Layer 10 of a small transformer language model trained on English Wikipedia (16 layers, counted from 0, width 64).
A neuron's activation on a vector x is SiLU(gate . x) times (in . x), where the dot is the dot product.

Input weights of the MLP neurons that the questions are about. A number n stands for (n - 500) times 0.0012.
n8 gate: 477,355,430,390,525,526,352,145,541,552,792,374,535,499,752,459,691,575,336,319,450,385,623,610,487,895,582,534,727,418,356,335,677,553,440,439,459,433,500,460,354,383,440,387,545,468,523,487,456,618,521,681,631,508,415,422,469,572,288,349,359,468,157,506
n19 gate: 315,638,742,654,448,419,642,277,509,624,506,272,507,640,508,508,422,645,519,382,428,506,399,613,412,399,338,414,533,470,455,470,619,678,634,583,594,522,365,518,388,574,462,223,651,216,552,398,408,757,835,606,537,470,507,676,500,482,461,413,499,452,437,264
n25 gate: 406,615,386,575,316,648,690,662,540,419,416,436,702,420,495,435,582,823,647,311,449,436,392,498,417,588,228,693,740,466,550,358,393,584,357,470,217,466,445,488,554,511,304,687,371,681,569,660,379,640,856,612,198,516,540,574,328,367,179,587,537,428,743,385
n30 gate: 693,689,748,448,599,562,558,467,594,391,791,439,278,761,353,332,537,541,649,248,428,428,558,535,590,599,527,620,561,327,445,443,576,431,661,529,545,464,628,545,489,316,452,607,448,430,591,512,577,291,769,654,528,782,888,638,453,465,504,677,505,688,547,444
n38 gate: 694,510,611,674,673,633,461,458,307,643,363,480,682,526,522,495,305,628,311,490,616,438,736,478,491,544,527,442,478,442,441,448,686,618,740,803,379,584,611,358,598,423,293,587,502,280,381,367,412,731,592,514,549,466,509,516,565,318,516,520,512,716,642,230
n43 gate: 562,323,364,736,261,581,563,459,393,698,449,635,253,754,438,459,528,540,775,547,394,349,511,524,669,437,442,314,575,336,537,391,334,438,419,442,746,537,588,597,446,484,671,485,223,371,624,674,366,663,588,473,559,593,638,408,388,544,649,515,442,364,658,586
n60 gate: 476,931,690,596,657,519,492,527,592,520,353,473,639,362,477,503,397,362,313,475,729,440,459,580,562,704,611,355,388,550,348,571,484,636,444,409,455,453,517,224,664,497,533,336,583,343,387,537,317,349,756,585,588,635,347,281,611,747,675,448,732,253,439,539
n62 gate: 491,541,447,333,269,721,219,455,660,629,424,613,611,493,419,397,533,397,675,522,680,519,444,559,249,533,481,473,471,702,571,294,579,398,781,637,567,554,525,293,352,352,344,579,523,533,515,502,430,294,710,482,640,579,498,525,668,422,374,321,416,748,486,553
n67 gate: 293,618,632,355,499,560,472,490,261,601,380,493,420,446,334,508,458,406,403,474,510,375,486,414,419,561,522,633,409,626,587,215,356,568,605,371,496,449,561,618,629,600,594,356,373,254,411,349,556,512,564,464,525,707,606,368,285,603,529,253,560,487,464,397
n78 gate: 528,626,460,544,629,421,499,640,523,531,689,473,472,772,559,556,515,647,617,615,430,568,468,552,429,400,540,408,558,452,748,630,509,434,437,469,574,515,374,392,345,376,634,461,729,587,736,717,651,586,298,563,320,412,751,531,355,464,289,388,548,476,508,652
n94 gate: 376,735,593,248,532,544,654,507,674,734,737,579,397,509,473,461,692,472,498,597,388,481,487,684,586,440,555,493,636,583,449,511,532,354,567,658,322,466,378,618,580,435,526,646,401,539,661,226,288,589,711,401,405,383,405,451,381,695,582,529,363,743,434,372
n101 gate: 564,277,380,443,612,690,590,727,439,723,494,762,534,362,465,432,536,578,338,508,255,496,614,560,378,637,445,561,514,576,383,584,608,452,500,440,638,741,825,623,674,498,601,394,473,445,388,418,354,466,591,532,633,492,493,626,677,366,586,427,274,445,733,637
n116 gate: 353,632,323,479,454,518,506,150,619,650,535,427,481,588,342,493,353,599,594,198,393,672,353,502,408,630,306,384,583,670,371,536,651,529,524,521,579,582,576,325,349,372,431,619,398,328,247,700,392,637,711,508,311,393,444,457,553,740,560,535,580,511,411,253
n127 gate: 517,459,480,201,686,552,561,591,610,729,420,466,520,305,548,625,468,653,556,521,548,543,606,595,457,679,532,404,436,546,667,541,435,602,614,452,570,363,384,750,479,526,734,440,610,680,351,577,396,630,356,408,600,548,492,696,533,568,703,566,658,425,366,703
n142 gate: 463,451,442,541,358,337,510,479,796,511,715,434,624,460,728,588,413,805,404,383,618,716,451,642,480,199,593,208,641,534,655,554,606,638,504,386,552,799,667,493,563,205,505,436,707,426,552,184,278,738,174,813,502,726,356,433,523,794,722,495,423,640,467,575
n147 gate: 490,305,405,476,433,337,594,466,547,397,944,497,549,409,684,601,543,586,254,257,684,343,554,553,677,321,498,24,558,501,716,457,474,821,396,497,540,940,569,429,760,301,476,223,740,355,545,374,409,528,496,396,410,481,327,500,718,516,461,629,591,509,538,487
n149 gate: 393,841,624,97,612,678,370,410,712,569,503,586,349,422,535,485,354,465,591,401,347,464,639,606,298,533,265,420,345,560,442,643,260,654,698,739,675,344,606,693,425,650,405,543,397,651,634,498,551,546,657,559,604,600,448,544,505,497,370,388,649,609,375,613
n152 gate: 448,635,453,283,592,684,660,601,491,379,620,442,435,417,531,539,670,507,394,418,486,501,601,662,360,547,678,528,563,495,627,367,398,211,557,563,390,569,229,413,504,407,546,501,549,430,379,572,452,464,572,477,372,506,732,842,631,715,571,661,612,399,213,644
n153 gate: 365,536,705,635,695,793,285,636,293,472,476,512,506,562,626,623,580,590,488,634,745,794,394,586,424,475,167,467,518,510,523,296,480,589,416,559,664,492,384,451,337,287,471,302,317,630,555,420,641,522,375,632,489,481,772,537,504,587,362,510,541,232,493,318
n162 gate: 492,273,393,564,554,516,605,549,443,575,607,629,264,742,420,456,616,549,244,516,694,413,504,702,475,303,519,482,756,406,402,347,458,636,296,308,620,719,429,160,535,454,393,607,463,291,242,469,577,608,352,446,520,511,480,444,436,499,496,612,640,431,604,379
n180 gate: 471,457,642,466,434,647,528,408,538,234,513,560,277,518,316,523,485,644,440,512,373,446,338,436,761,745,405,626,489,520,502,503,437,622,482,313,444,361,508,228,774,376,543,548,578,156,459,562,319,689,501,125,454,631,452,540,465,473,322,407,519,402,394,691
n8 in: 561,269,468,473,540,317,477,678,618,357,656,523,400,564,331,423,565,842,725,558,523,512,364,524,557,594,490,627,375,530,675,287,418,489,578,515,570,375,503,453,404,642,281,603,542,316,494,436,572,492,588,481,446,362,507,410,215,400,406,573,678,553,422,261
n19 in: 383,593,515,308,676,366,573,426,715,506,344,368,462,562,709,325,681,725,465,528,482,241,485,600,486,526,504,368,580,491,564,518,683,512,552,457,403,620,453,431,513,168,449,563,558,454,462,518,379,525,506,502,632,377,318,488,330,194,682,576,396,311,518,630
n25 in: 505,495,440,638,462,579,419,409,411,654,567,462,604,446,330,635,557,372,674,507,671,465,409,590,462,199,327,456,601,515,506,634,581,305,303,506,520,360,554,354,591,461,570,525,462,741,472,511,471,777,507,271,182,693,330,487,679,615,416,528,415,261,311,656
n30 in: 707,353,510,489,355,693,583,423,676,537,313,540,539,386,346,292,537,470,447,325,647,627,322,346,600,707,439,707,317,327,661,557,442,514,528,498,397,646,268,466,347,455,531,591,551,570,451,619,722,546,524,303,367,210,569,514,658,487,439,356,355,397,560,558
n38 in: 435,404,381,473,334,505,364,675,336,640,549,551,614,427,351,410,509,467,687,713,485,442,190,393,473,314,279,439,485,427,475,447,314,423,579,602,590,575,364,322,475,399,538,608,780,651,711,392,413,404,376,321,457,302,585,259,482,729,552,446,542,595,445,408
n43 in: 532,445,405,428,440,668,401,507,391,513,468,583,525,443,665,575,664,580,696,491,515,548,524,439,317,363,659,606,421,602,494,345,690,180,473,465,208,392,549,596,586,492,649,593,385,455,458,546,540,804,317,641,517,727,515,443,466,791,551,560,478,426,366,635
n60 in: 373,574,559,624,532,447,519,685,488,510,555,489,317,483,471,470,636,396,483,440,673,361,604,399,618,519,539,388,478,524,539,603,581,256,484,633,459,512,329,503,516,630,496,640,570,521,427,507,473,547,707,464,641,769,658,641,649,771,503,525,582,251,549,563
n62 in: 525,423,398,573,359,491,645,571,502,696,567,627,544,554,722,428,424,364,432,701,656,298,575,603,492,323,466,370,580,600,422,227,316,490,590,657,379,516,524,649,595,396,158,376,553,666,558,401,415,473,571,451,540,352,411,463,703,781,378,427,613,517,540,670
n67 in: 430,277,496,436,510,685,700,722,464,348,522,530,351,352,422,547,592,363,453,499,504,680,689,375,562,538,376,417,392,582,631,518,370,702,617,478,485,495,546,474,497,341,546,392,399,360,384,521,220,467,386,520,774,575,375,628,664,355,495,401,513,478,507,503
n78 in: 520,543,359,213,596,603,617,416,384,451,466,630,260,569,535,591,609,670,543,610,408,621,749,758,498,470,820,494,162,452,503,395,403,327,338,714,507,355,597,506,592,626,607,645,470,441,557,359,475,559,353,655,679,664,289,576,507,657,396,382,513,709,376,514
n94 in: 507,433,576,705,545,407,369,450,372,516,428,468,461,474,507,463,463,601,767,487,351,474,670,565,103,539,580,397,498,516,519,434,487,423,645,573,395,426,377,604,513,378,588,509,305,488,605,487,471,423,575,543,335,376,371,637,629,606,824,516,543,517,322,550
n101 in: 121,295,414,454,587,381,462,474,398,537,581,444,706,292,503,563,496,442,253,350,324,235,577,762,515,517,604,580,449,513,362,617,619,592,625,727,371,326,600,581,665,517,608,670,537,426,468,444,328,445,288,630,628,457,457,477,505,365,552,476,450,354,478,566
n116 in: 683,615,300,443,534,557,428,657,443,587,221,759,726,546,603,477,333,554,529,709,319,563,463,345,449,622,527,461,502,637,486,524,458,591,422,347,659,540,539,640,549,524,550,618,340,641,396,519,497,514,465,324,602,515,477,392,315,349,503,342,239,621,646,438
n127 in: 654,376,465,409,511,573,611,545,562,413,439,494,502,601,518,331,343,659,433,358,510,610,524,588,657,489,588,540,470,522,499,810,494,546,583,492,488,544,404,570,447,501,444,391,698,566,375,459,406,491,255,439,691,560,557,504,500,236,639,505,468,510,598,589
n142 in: 645,749,420,500,316,606,661,346,453,300,533,390,564,364,561,717,433,608,360,414,659,531,624,530,602,267,671,164,311,436,400,451,448,508,401,386,634,566,500,422,503,397,388,429,778,569,472,284,578,590,592,292,526,415,455,446,646,394,294,617,441,654,436,622
n147 in: 830,458,262,709,603,345,752,355,426,282,666,344,493,384,526,561,580,530,356,363,595,555,414,558,682,369,410,450,564,305,507,597,417,441,434,614,541,579,437,380,679,350,538,476,693,460,605,277,652,473,509,472,310,500,407,421,326,513,414,494,674,645,457,250
n149 in: 482,475,528,754,654,663,549,455,552,328,624,618,485,578,508,483,601,454,381,150,550,445,547,539,755,501,829,529,409,375,171,489,552,765,398,547,453,656,640,441,548,593,166,500,344,410,388,449,579,635,667,539,334,466,494,518,409,417,406,361,364,671,419,458
n152 in: 432,662,647,383,571,509,592,411,584,407,380,500,522,533,613,600,419,337,578,415,377,603,515,579,476,438,584,387,546,563,480,482,406,566,591,360,612,555,342,500,588,544,316,444,493,599,344,377,540,449,553,462,463,495,617,447,420,733,668,603,474,531,385,661
n153 in: 295,429,649,381,570,301,474,280,566,718,538,578,388,400,486,492,333,697,627,520,617,477,515,628,723,398,662,406,343,736,718,590,348,546,674,397,442,435,462,620,467,677,698,384,380,354,503,235,564,509,751,393,571,580,512,502,128,634,690,348,416,387,413,636
n162 in: 530,543,507,477,598,435,299,476,745,537,425,765,454,553,506,514,518,714,686,600,664,485,531,425,387,469,371,383,625,575,491,268,620,371,372,455,602,471,423,403,454,483,426,380,333,706,603,516,546,728,506,638,412,525,343,491,548,585,678,407,645,439,607,452
n180 in: 533,636,345,458,511,304,277,433,490,432,632,566,638,420,750,580,312,598,451,175,408,446,400,656,499,630,731,357,446,611,606,417,444,308,288,654,515,336,554,518,655,329,600,531,530,553,471,361,614,528,255,426,618,389,461,381,432,472,523,503,590,427,682,559

Each question shows a token from some text and the vector x that enters the MLP there. A number n stands for (n - 500) times 0.0099.

"k": 446,526,613,710,327,365,392,334,636,463,387,549,407,450,479,463,299,591,485,512,478,513,431,295,419,452,575,454,397,479,597,480,472,467,424,495,395,639,313,493,336,504,378,463,372,420,459,313,484,481,643,363,641,500,550,457,522,506,542,785,623,517,544,612
Which neuron lights up most? n60

"end": 482,572,505,452,321,439,565,427,474,308,377,537,445,455,565,382,537,361,539,431,550,496,576,482,581,468,611,737,538,500,636,398,577,415,447,589,548,578,386,457,373,558,365,523,437,453,504,470,607,389,345,369,360,458,648,465,448,701,621,792,630,600,541,626
Which two neurons fire most, strongest first? n152, n30

":": 738,421,502,452,255,284,431,340,442,541,548,660,464,582,514,555,432,341,628,444,522,517,422,307,568,505,608,564,493,437,612,421,583,558,446,573,387,559,323,572,655,558,506,552,493,521,474,362,495,553,489,520,512,490,393,422,583,305,507,636,634,564,310,576
Which neuron lights up most? n147

" |": 590,343,452,599,219,412,342,454,336,575,585,641,393,637,656,485,465,356,614,449,459,641,451,558,465,385,499,560,424,611,568,507,593,517,385,488,554,497,370,547,509,526,432,489,434,498,495,416,351,572,402,582,408,418,354,526,527,313,477,635,682,492,349,598
Which two neurons fire most, strongest first? n43, n162

" to": 413,620,606,349,415,421,327,450,408,522,485,729,455,766,427,478,621,481,641,458,363,461,505,327,448,554,559,530,462,562,474,628,592,678,577,629,399,363,491,644,444,534,487,523,338,443,479,495,465,309,408,421,516,552,297,473,692,546,477,534,639,610,475,620
Which neuron lights up most? n94

"\n": 588,432,354,538,469,421,393,443,477,554,436,613,522,573,639,556,410,217,627,527,405,717,535,479,498,385,376,561,510,553,524,574,584,523,546,489,387,582,411,667,422,436,357,511,495,551,400,440,306,507,501,478,389,512,359,389,565,355,435,643,712,763,444,321
Which three neurons fire most, strongest first? n116, n62, n38

"c": 588,388,415,665,428,364,535,358,411,365,431,458,370,500,655,603,398,538,664,438,441,281,493,569,542,462,683,780,539,637,538,518,519,376,449,585,600,705,529,479,473,523,464,572,512,607,518,434,467,452,489,278,596,362,456,422,424,501,576,744,505,507,490,381
Which neuron fires most, and how strongly? n67, at about 0.64

"ly": 415,511,483,511,451,440,540,240,430,434,505,482,625,580,445,430,563,481,514,431,500,452,363,391,611,520,735,538,724,532,588,531,422,520,531,601,399,625,461,603,430,669,392,501,501,561,426,208,533,400,498,556,374,496,537,380,655,653,515,769,564,586,493,497
Which three neurons fire most, strongest first? n147, n152, n142

" C": 577,546,501,564,428,467,616,328,551,329,469,592,311,596,622,506,439,253,575,391,444,373,411,451,556,599,402,677,438,549,521,577,539,457,497,391,591,701,364,420,398,655,449,489,564,690,645,515,484,583,392,490,464,407,405,466,548,569,657,712,639,610,585,662
Which two neurons fire most, strongest first? n101, n153

".": 482,482,331,502,296,490,535,400,509,476,540,735,494,575,468,467,429,411,653,554,393,538,520,521,553,348,532,545,345,484,634,621,620,576,453,463,511,474,492,505,629,459,376,472,450,515,430,281,288,296,552,478,456,385,365,386,665,349,459,718,643,472,463,567
Which two neurons fire most, strongest first? n62, n142

"d": 435,539,668,546,436,460,520,401,462,288,503,421,425,362,512,393,425,433,557,553,477,420,462,431,466,522,511,630,493,577,538,387,596,604,648,498,613,595,258,504,591,537,359,413,457,584,532,479,406,527,466,212,524,749,525,364,333,559,414,704,779,470,534,549
Which neuron lights up most? n60

"28": 345,404,427,767,520,564,325,421,472,437,510,582,452,648,380,481,701,250,456,548,545,359,292,418,463,452,685,528,439,567,622,654,628,521,473,526,556,501,475,652,389,593,464,412,455,397,424,486,433,451,604,477,456,470,315,290,545,361,594,569,474,475,577,480
Which neuron lights up most? n78

" —": 436,408,416,459,481,334,406,407,408,423,391,598,416,646,749,543,474,130,425,474,485,505,497,508,413,364,592,517,386,422,646,513,547,518,375,570,309,493,361,441,512,576,517,313,441,496,571,474,652,485,532,462,392,426,317,390,435,264,504,487,507,560,567,579
Which two neurons fire most, strongest first? n147, n60

"s": 436,500,613,426,419,422,505,407,486,428,382,566,461,749,663,409,550,397,607,462,418,561,585,625,438,599,739,679,413,441,439,565,551,464,439,561,414,529,411,607,564,598,364,361,454,656,494,435,452,576,621,466,660,426,490,577,681,430,607,769,451,475,552,578
Which two neurons fire most, strongest first? n152, n94

"ri": 638,367,509,572,442,377,448,395,534,534,443,446,473,530,416,494,531,407,534,408,468,461,319,420,555,550,688,552,566,588,606,496,541,457,464,657,588,584,597,527,370,668,387,472,598,371,361,346,436,502,566,465,641,270,501,407,578,570,407,816,472,707,333,594
Which neuron fires most, and how strongly? n8, at about 1.8

"re": 335,630,487,438,553,416,404,383,478,360,384,645,323,690,536,524,424,609,418,556,355,595,428,521,714,610,672,695,429,468,784,578,511,415,458,497,315,413,431,575,562,611,410,534,465,453,585,359,595,549,565,440,494,349,517,383,497,413,551,585,432,559,378,624
Which two neurons fire most, strongest first? n180, n78

"-": 580,289,449,293,494,468,569,429,492,198,594,698,495,495,366,574,470,340,542,360,455,459,388,511,490,529,661,504,465,446,596,670,654,573,477,489,516,670,414,529,393,622,374,495,475,620,599,352,395,445,638,421,568,412,442,470,630,527,548,695,493,682,437,633
Which neuron fires most, and how strongly? n147, at about 1.4

"ed": 526,376,595,576,380,597,476,434,506,505,436,764,367,538,504,527,518,383,479,528,450,394,341,439,474,649,748,539,600,593,477,507,519,539,467,479,421,419,320,598,648,601,428,543,408,394,570,398,539,316,457,577,587,344,389,424,627,459,625,662,641,644,498,645
Which neuron fires most, and how strongly? n94, at about 1.1

"or": 404,387,418,600,360,485,413,338,406,373,487,653,428,641,369,584,478,463,538,534,499,644,387,477,461,440,661,634,380,536,647,319,706,509,427,586,510,585,587,497,603,621,292,386,525,496,416,486,645,481,579,411,618,433,560,328,591,535,536,723,585,570,412,609
Which three neurons fire most, strongest first? n62, n19, n101

"a": 489,485,396,374,488,342,673,515,374,439,427,400,383,516,479,337,565,156,439,663,466,457,394,468,398,612,573,550,375,635,497,633,346,693,632,599,384,496,415,529,517,458,526,542,380,496,580,559,625,527,499,403,570,486,479,415,559,410,550,767,461,577,600,617
Which three neurons fire most, strongest first? n162, n25, n67

"da": 422,411,438,599,345,399,528,207,466,450,541,471,492,472,374,427,470,305,441,473,332,531,353,476,533,500,640,672,538,639,605,497,510,564,434,575,441,692,524,464,536,424,451,332,343,630,463,505,588,292,601,471,520,511,539,360,672,522,482,784,563,665,493,526
Which neuron lights up most? n147

"r": 630,392,459,603,486,410,399,526,439,245,471,511,389,517,256,423,463,604,533,594,580,529,399,409,479,515,747,516,348,521,557,493,510,447,424,493,601,630,432,500,442,665,468,504,536,541,549,505,562,575,594,464,566,390,419,395,624,664,451,851,392,602,538,519
Which three neurons fire most, strongest first? n101, n19, n67

"ent": 464,510,496,498,335,610,427,390,495,461,544,717,427,587,485,506,439,483,421,683,441,524,418,352,499,524,653,641,480,717,496,374,522,498,362,442,358,681,395,600,538,625,485,393,446,457,454,440,563,340,494,516,658,262,542,427,469,542,574,749,582,617,450,642
Which neuron lights up most? n25

"31": 323,472,366,636,585,606,478,377,480,335,443,498,356,651,575,402,624,302,490,478,501,573,468,458,407,475,709,533,291,504,586,662,577,393,441,377,600,626,421,689,439,509,384,367,577,500,463,448,586,425,553,432,574,546,457,282,547,280,602,526,489,594,549,507
Which neuron lights up most? n38

"il": 564,431,424,515,608,625,298,458,373,490,347,627,185,373,443,452,478,551,470,547,603,549,475,763,560,523,480,665,448,590,527,661,358,476,481,506,513,436,345,435,442,657,316,466,583,659,540,272,555,382,461,487,585,590,649,384,488,592,488,578,459,549,521,450
Which two neurons fire most, strongest first? n153, n19

"/": 459,321,587,492,532,567,523,595,351,237,433,541,458,405,550,559,498,410,521,481,449,474,437,386,443,409,598,761,376,624,623,549,766,492,576,595,455,731,301,613,454,468,380,554,484,663,489,289,414,392,533,306,557,422,521,591,427,609,475,424,550,638,410,568
Which neuron fires most, and how strongly? n152, at about 2

"o": 632,482,452,624,483,285,486,409,564,545,580,520,414,284,510,371,567,547,528,422,456,268,379,538,533,486,671,654,422,658,527,734,436,571,530,551,355,489,678,384,392,742,522,518,443,500,466,260,494,448,538,460,490,531,448,396,489,564,445,630,564,458,528,571
Which neuron lights up most? n60

"ance": 349,490,570,643,553,507,446,307,335,521,497,617,450,813,496,500,568,490,455,664,496,559,534,440,503,578,655,702,467,689,687,416,527,633,374,494,306,505,424,669,451,617,434,359,579,514,419,514,738,351,568,415,570,384,555,453,474,416,553,571,571,443,443,511
Which neuron fires most, and how strongly? n153, at about 2.2

"ad": 435,490,503,546,362,364,411,508,446,503,306,564,291,497,527,265,429,263,628,334,555,675,400,314,807,560,471,590,505,552,523,584,442,522,589,642,448,558,589,426,535,530,399,624,422,758,349,522,555,339,442,603,468,588,453,431,407,596,400,476,445,501,586,571
Which three neurons fire most, strongest first? n30, n142, n94

" ": 651,429,503,479,522,296,546,478,436,418,342,755,488,690,535,607,552,86,606,477,457,552,415,487,499,508,442,574,417,548,609,684,609,463,517,504,394,510,313,492,466,574,490,477,494,525,535,399,379,386,420,429,616,508,499,449,403,441,422,623,332,648,567,499
Which neuron lights up most? n162

"row": 258,472,479,527,439,474,461,297,348,409,323,773,379,631,492,377,705,454,427,635,493,634,552,524,364,567,670,473,527,525,558,547,644,493,365,535,557,389,376,617,392,619,484,571,470,499,387,449,547,289,435,451,636,420,613,305,465,509,468,653,483,485,518,492
Which neuron fires most, and how strongly? n25, at about 0.39

"om": 493,429,489,463,514,377,449,476,491,439,354,668,458,426,475,283,234,427,441,393,619,736,607,491,386,379,595,652,514,346,527,283,501,620,431,606,510,446,453,413,369,620,396,566,490,633,490,195,496,582,481,450,466,583,525,445,399,585,526,623,534,490,524,478
Which neuron fires most, and how strongly? n162, at about 1.9

" S": 581,457,437,418,465,424,585,361,580,449,438,551,412,629,715,357,498,307,687,462,432,480,523,317,356,490,565,639,346,393,435,650,424,597,609,449,487,592,270,450,421,605,526,459,607,679,533,480,486,620,460,503,527,425,467,409,625,602,578,729,553,635,664,601
Which two neurons fire most, strongest first? n127, n101

"bor": 459,529,471,626,380,472,472,383,513,330,534,598,417,444,350,495,637,539,488,475,494,550,418,553,466,443,701,588,298,720,574,501,579,500,265,491,579,578,382,550,466,570,312,351,452,545,430,447,486,492,427,494,650,458,527,337,552,673,495,748,583,662,472,623
Which neuron fires most, and how strongly? n142, at about 2.6

" G": 600,491,397,457,427,457,561,239,516,334,479,594,316,496,588,524,485,268,526,421,474,404,416,524,362,502,419,676,453,528,376,596,469,551,448,534,368,560,393,424,362,674,568,368,552,587,615,494,330,398,370,522,487,575,459,306,471,491,584,708,613,555,665,728
Which neuron lights up most? n116

" 24": 390,398,483,620,487,461,435,396,405,379,616,580,425,590,475,413,760,206,567,358,520,555,435,472,524,485,502,521,457,535,698,654,536,466,504,489,476,531,387,606,456,647,446,431,483,562,385,420,613,479,598,509,511,420,344,306,427,249,540,549,555,667,693,581
Which two neurons fire most, strongest first? n147, n78

" student": 348,406,481,539,449,385,360,464,474,518,388,737,478,530,460,470,409,377,532,653,430,460,345,390,523,479,482,680,470,644,458,420,753,428,341,400,275,419,513,494,477,624,267,563,527,539,438,426,527,446,562,540,474,466,509,345,621,522,744,621,356,408,524,608
Which neuron lights up most? n142

"le": 559,423,399,716,513,524,406,426,407,534,325,465,600,432,573,532,449,377,447,667,459,429,319,635,601,353,747,599,521,403,556,595,449,482,572,871,523,501,510,583,402,627,538,483,342,553,534,368,329,552,546,519,449,391,449,457,613,630,375,621,459,554,495,584
Which neuron fires most, and how strongly? n38, at about 2

" Bo": 405,430,415,527,581,365,502,215,448,375,469,662,515,445,474,403,428,418,537,318,463,393,410,504,493,549,504,653,392,610,523,744,622,588,471,539,571,510,519,488,216,607,504,533,393,526,638,467,498,547,416,457,429,461,435,420,553,548,686,752,568,656,647,561
Which neuron fires most, and how strongly? n62, at about 0.57

" Ja": 581,451,484,413,510,352,593,203,438,431,289,483,386,518,542,569,440,280,587,341,522,574,294,385,557,431,486,602,350,504,447,617,517,566,415,572,529,525,514,467,331,609,585,608,337,656,448,296,480,441,451,527,432,412,350,302,624,608,580,661,551,640,632,549
Which neuron lights up most? n19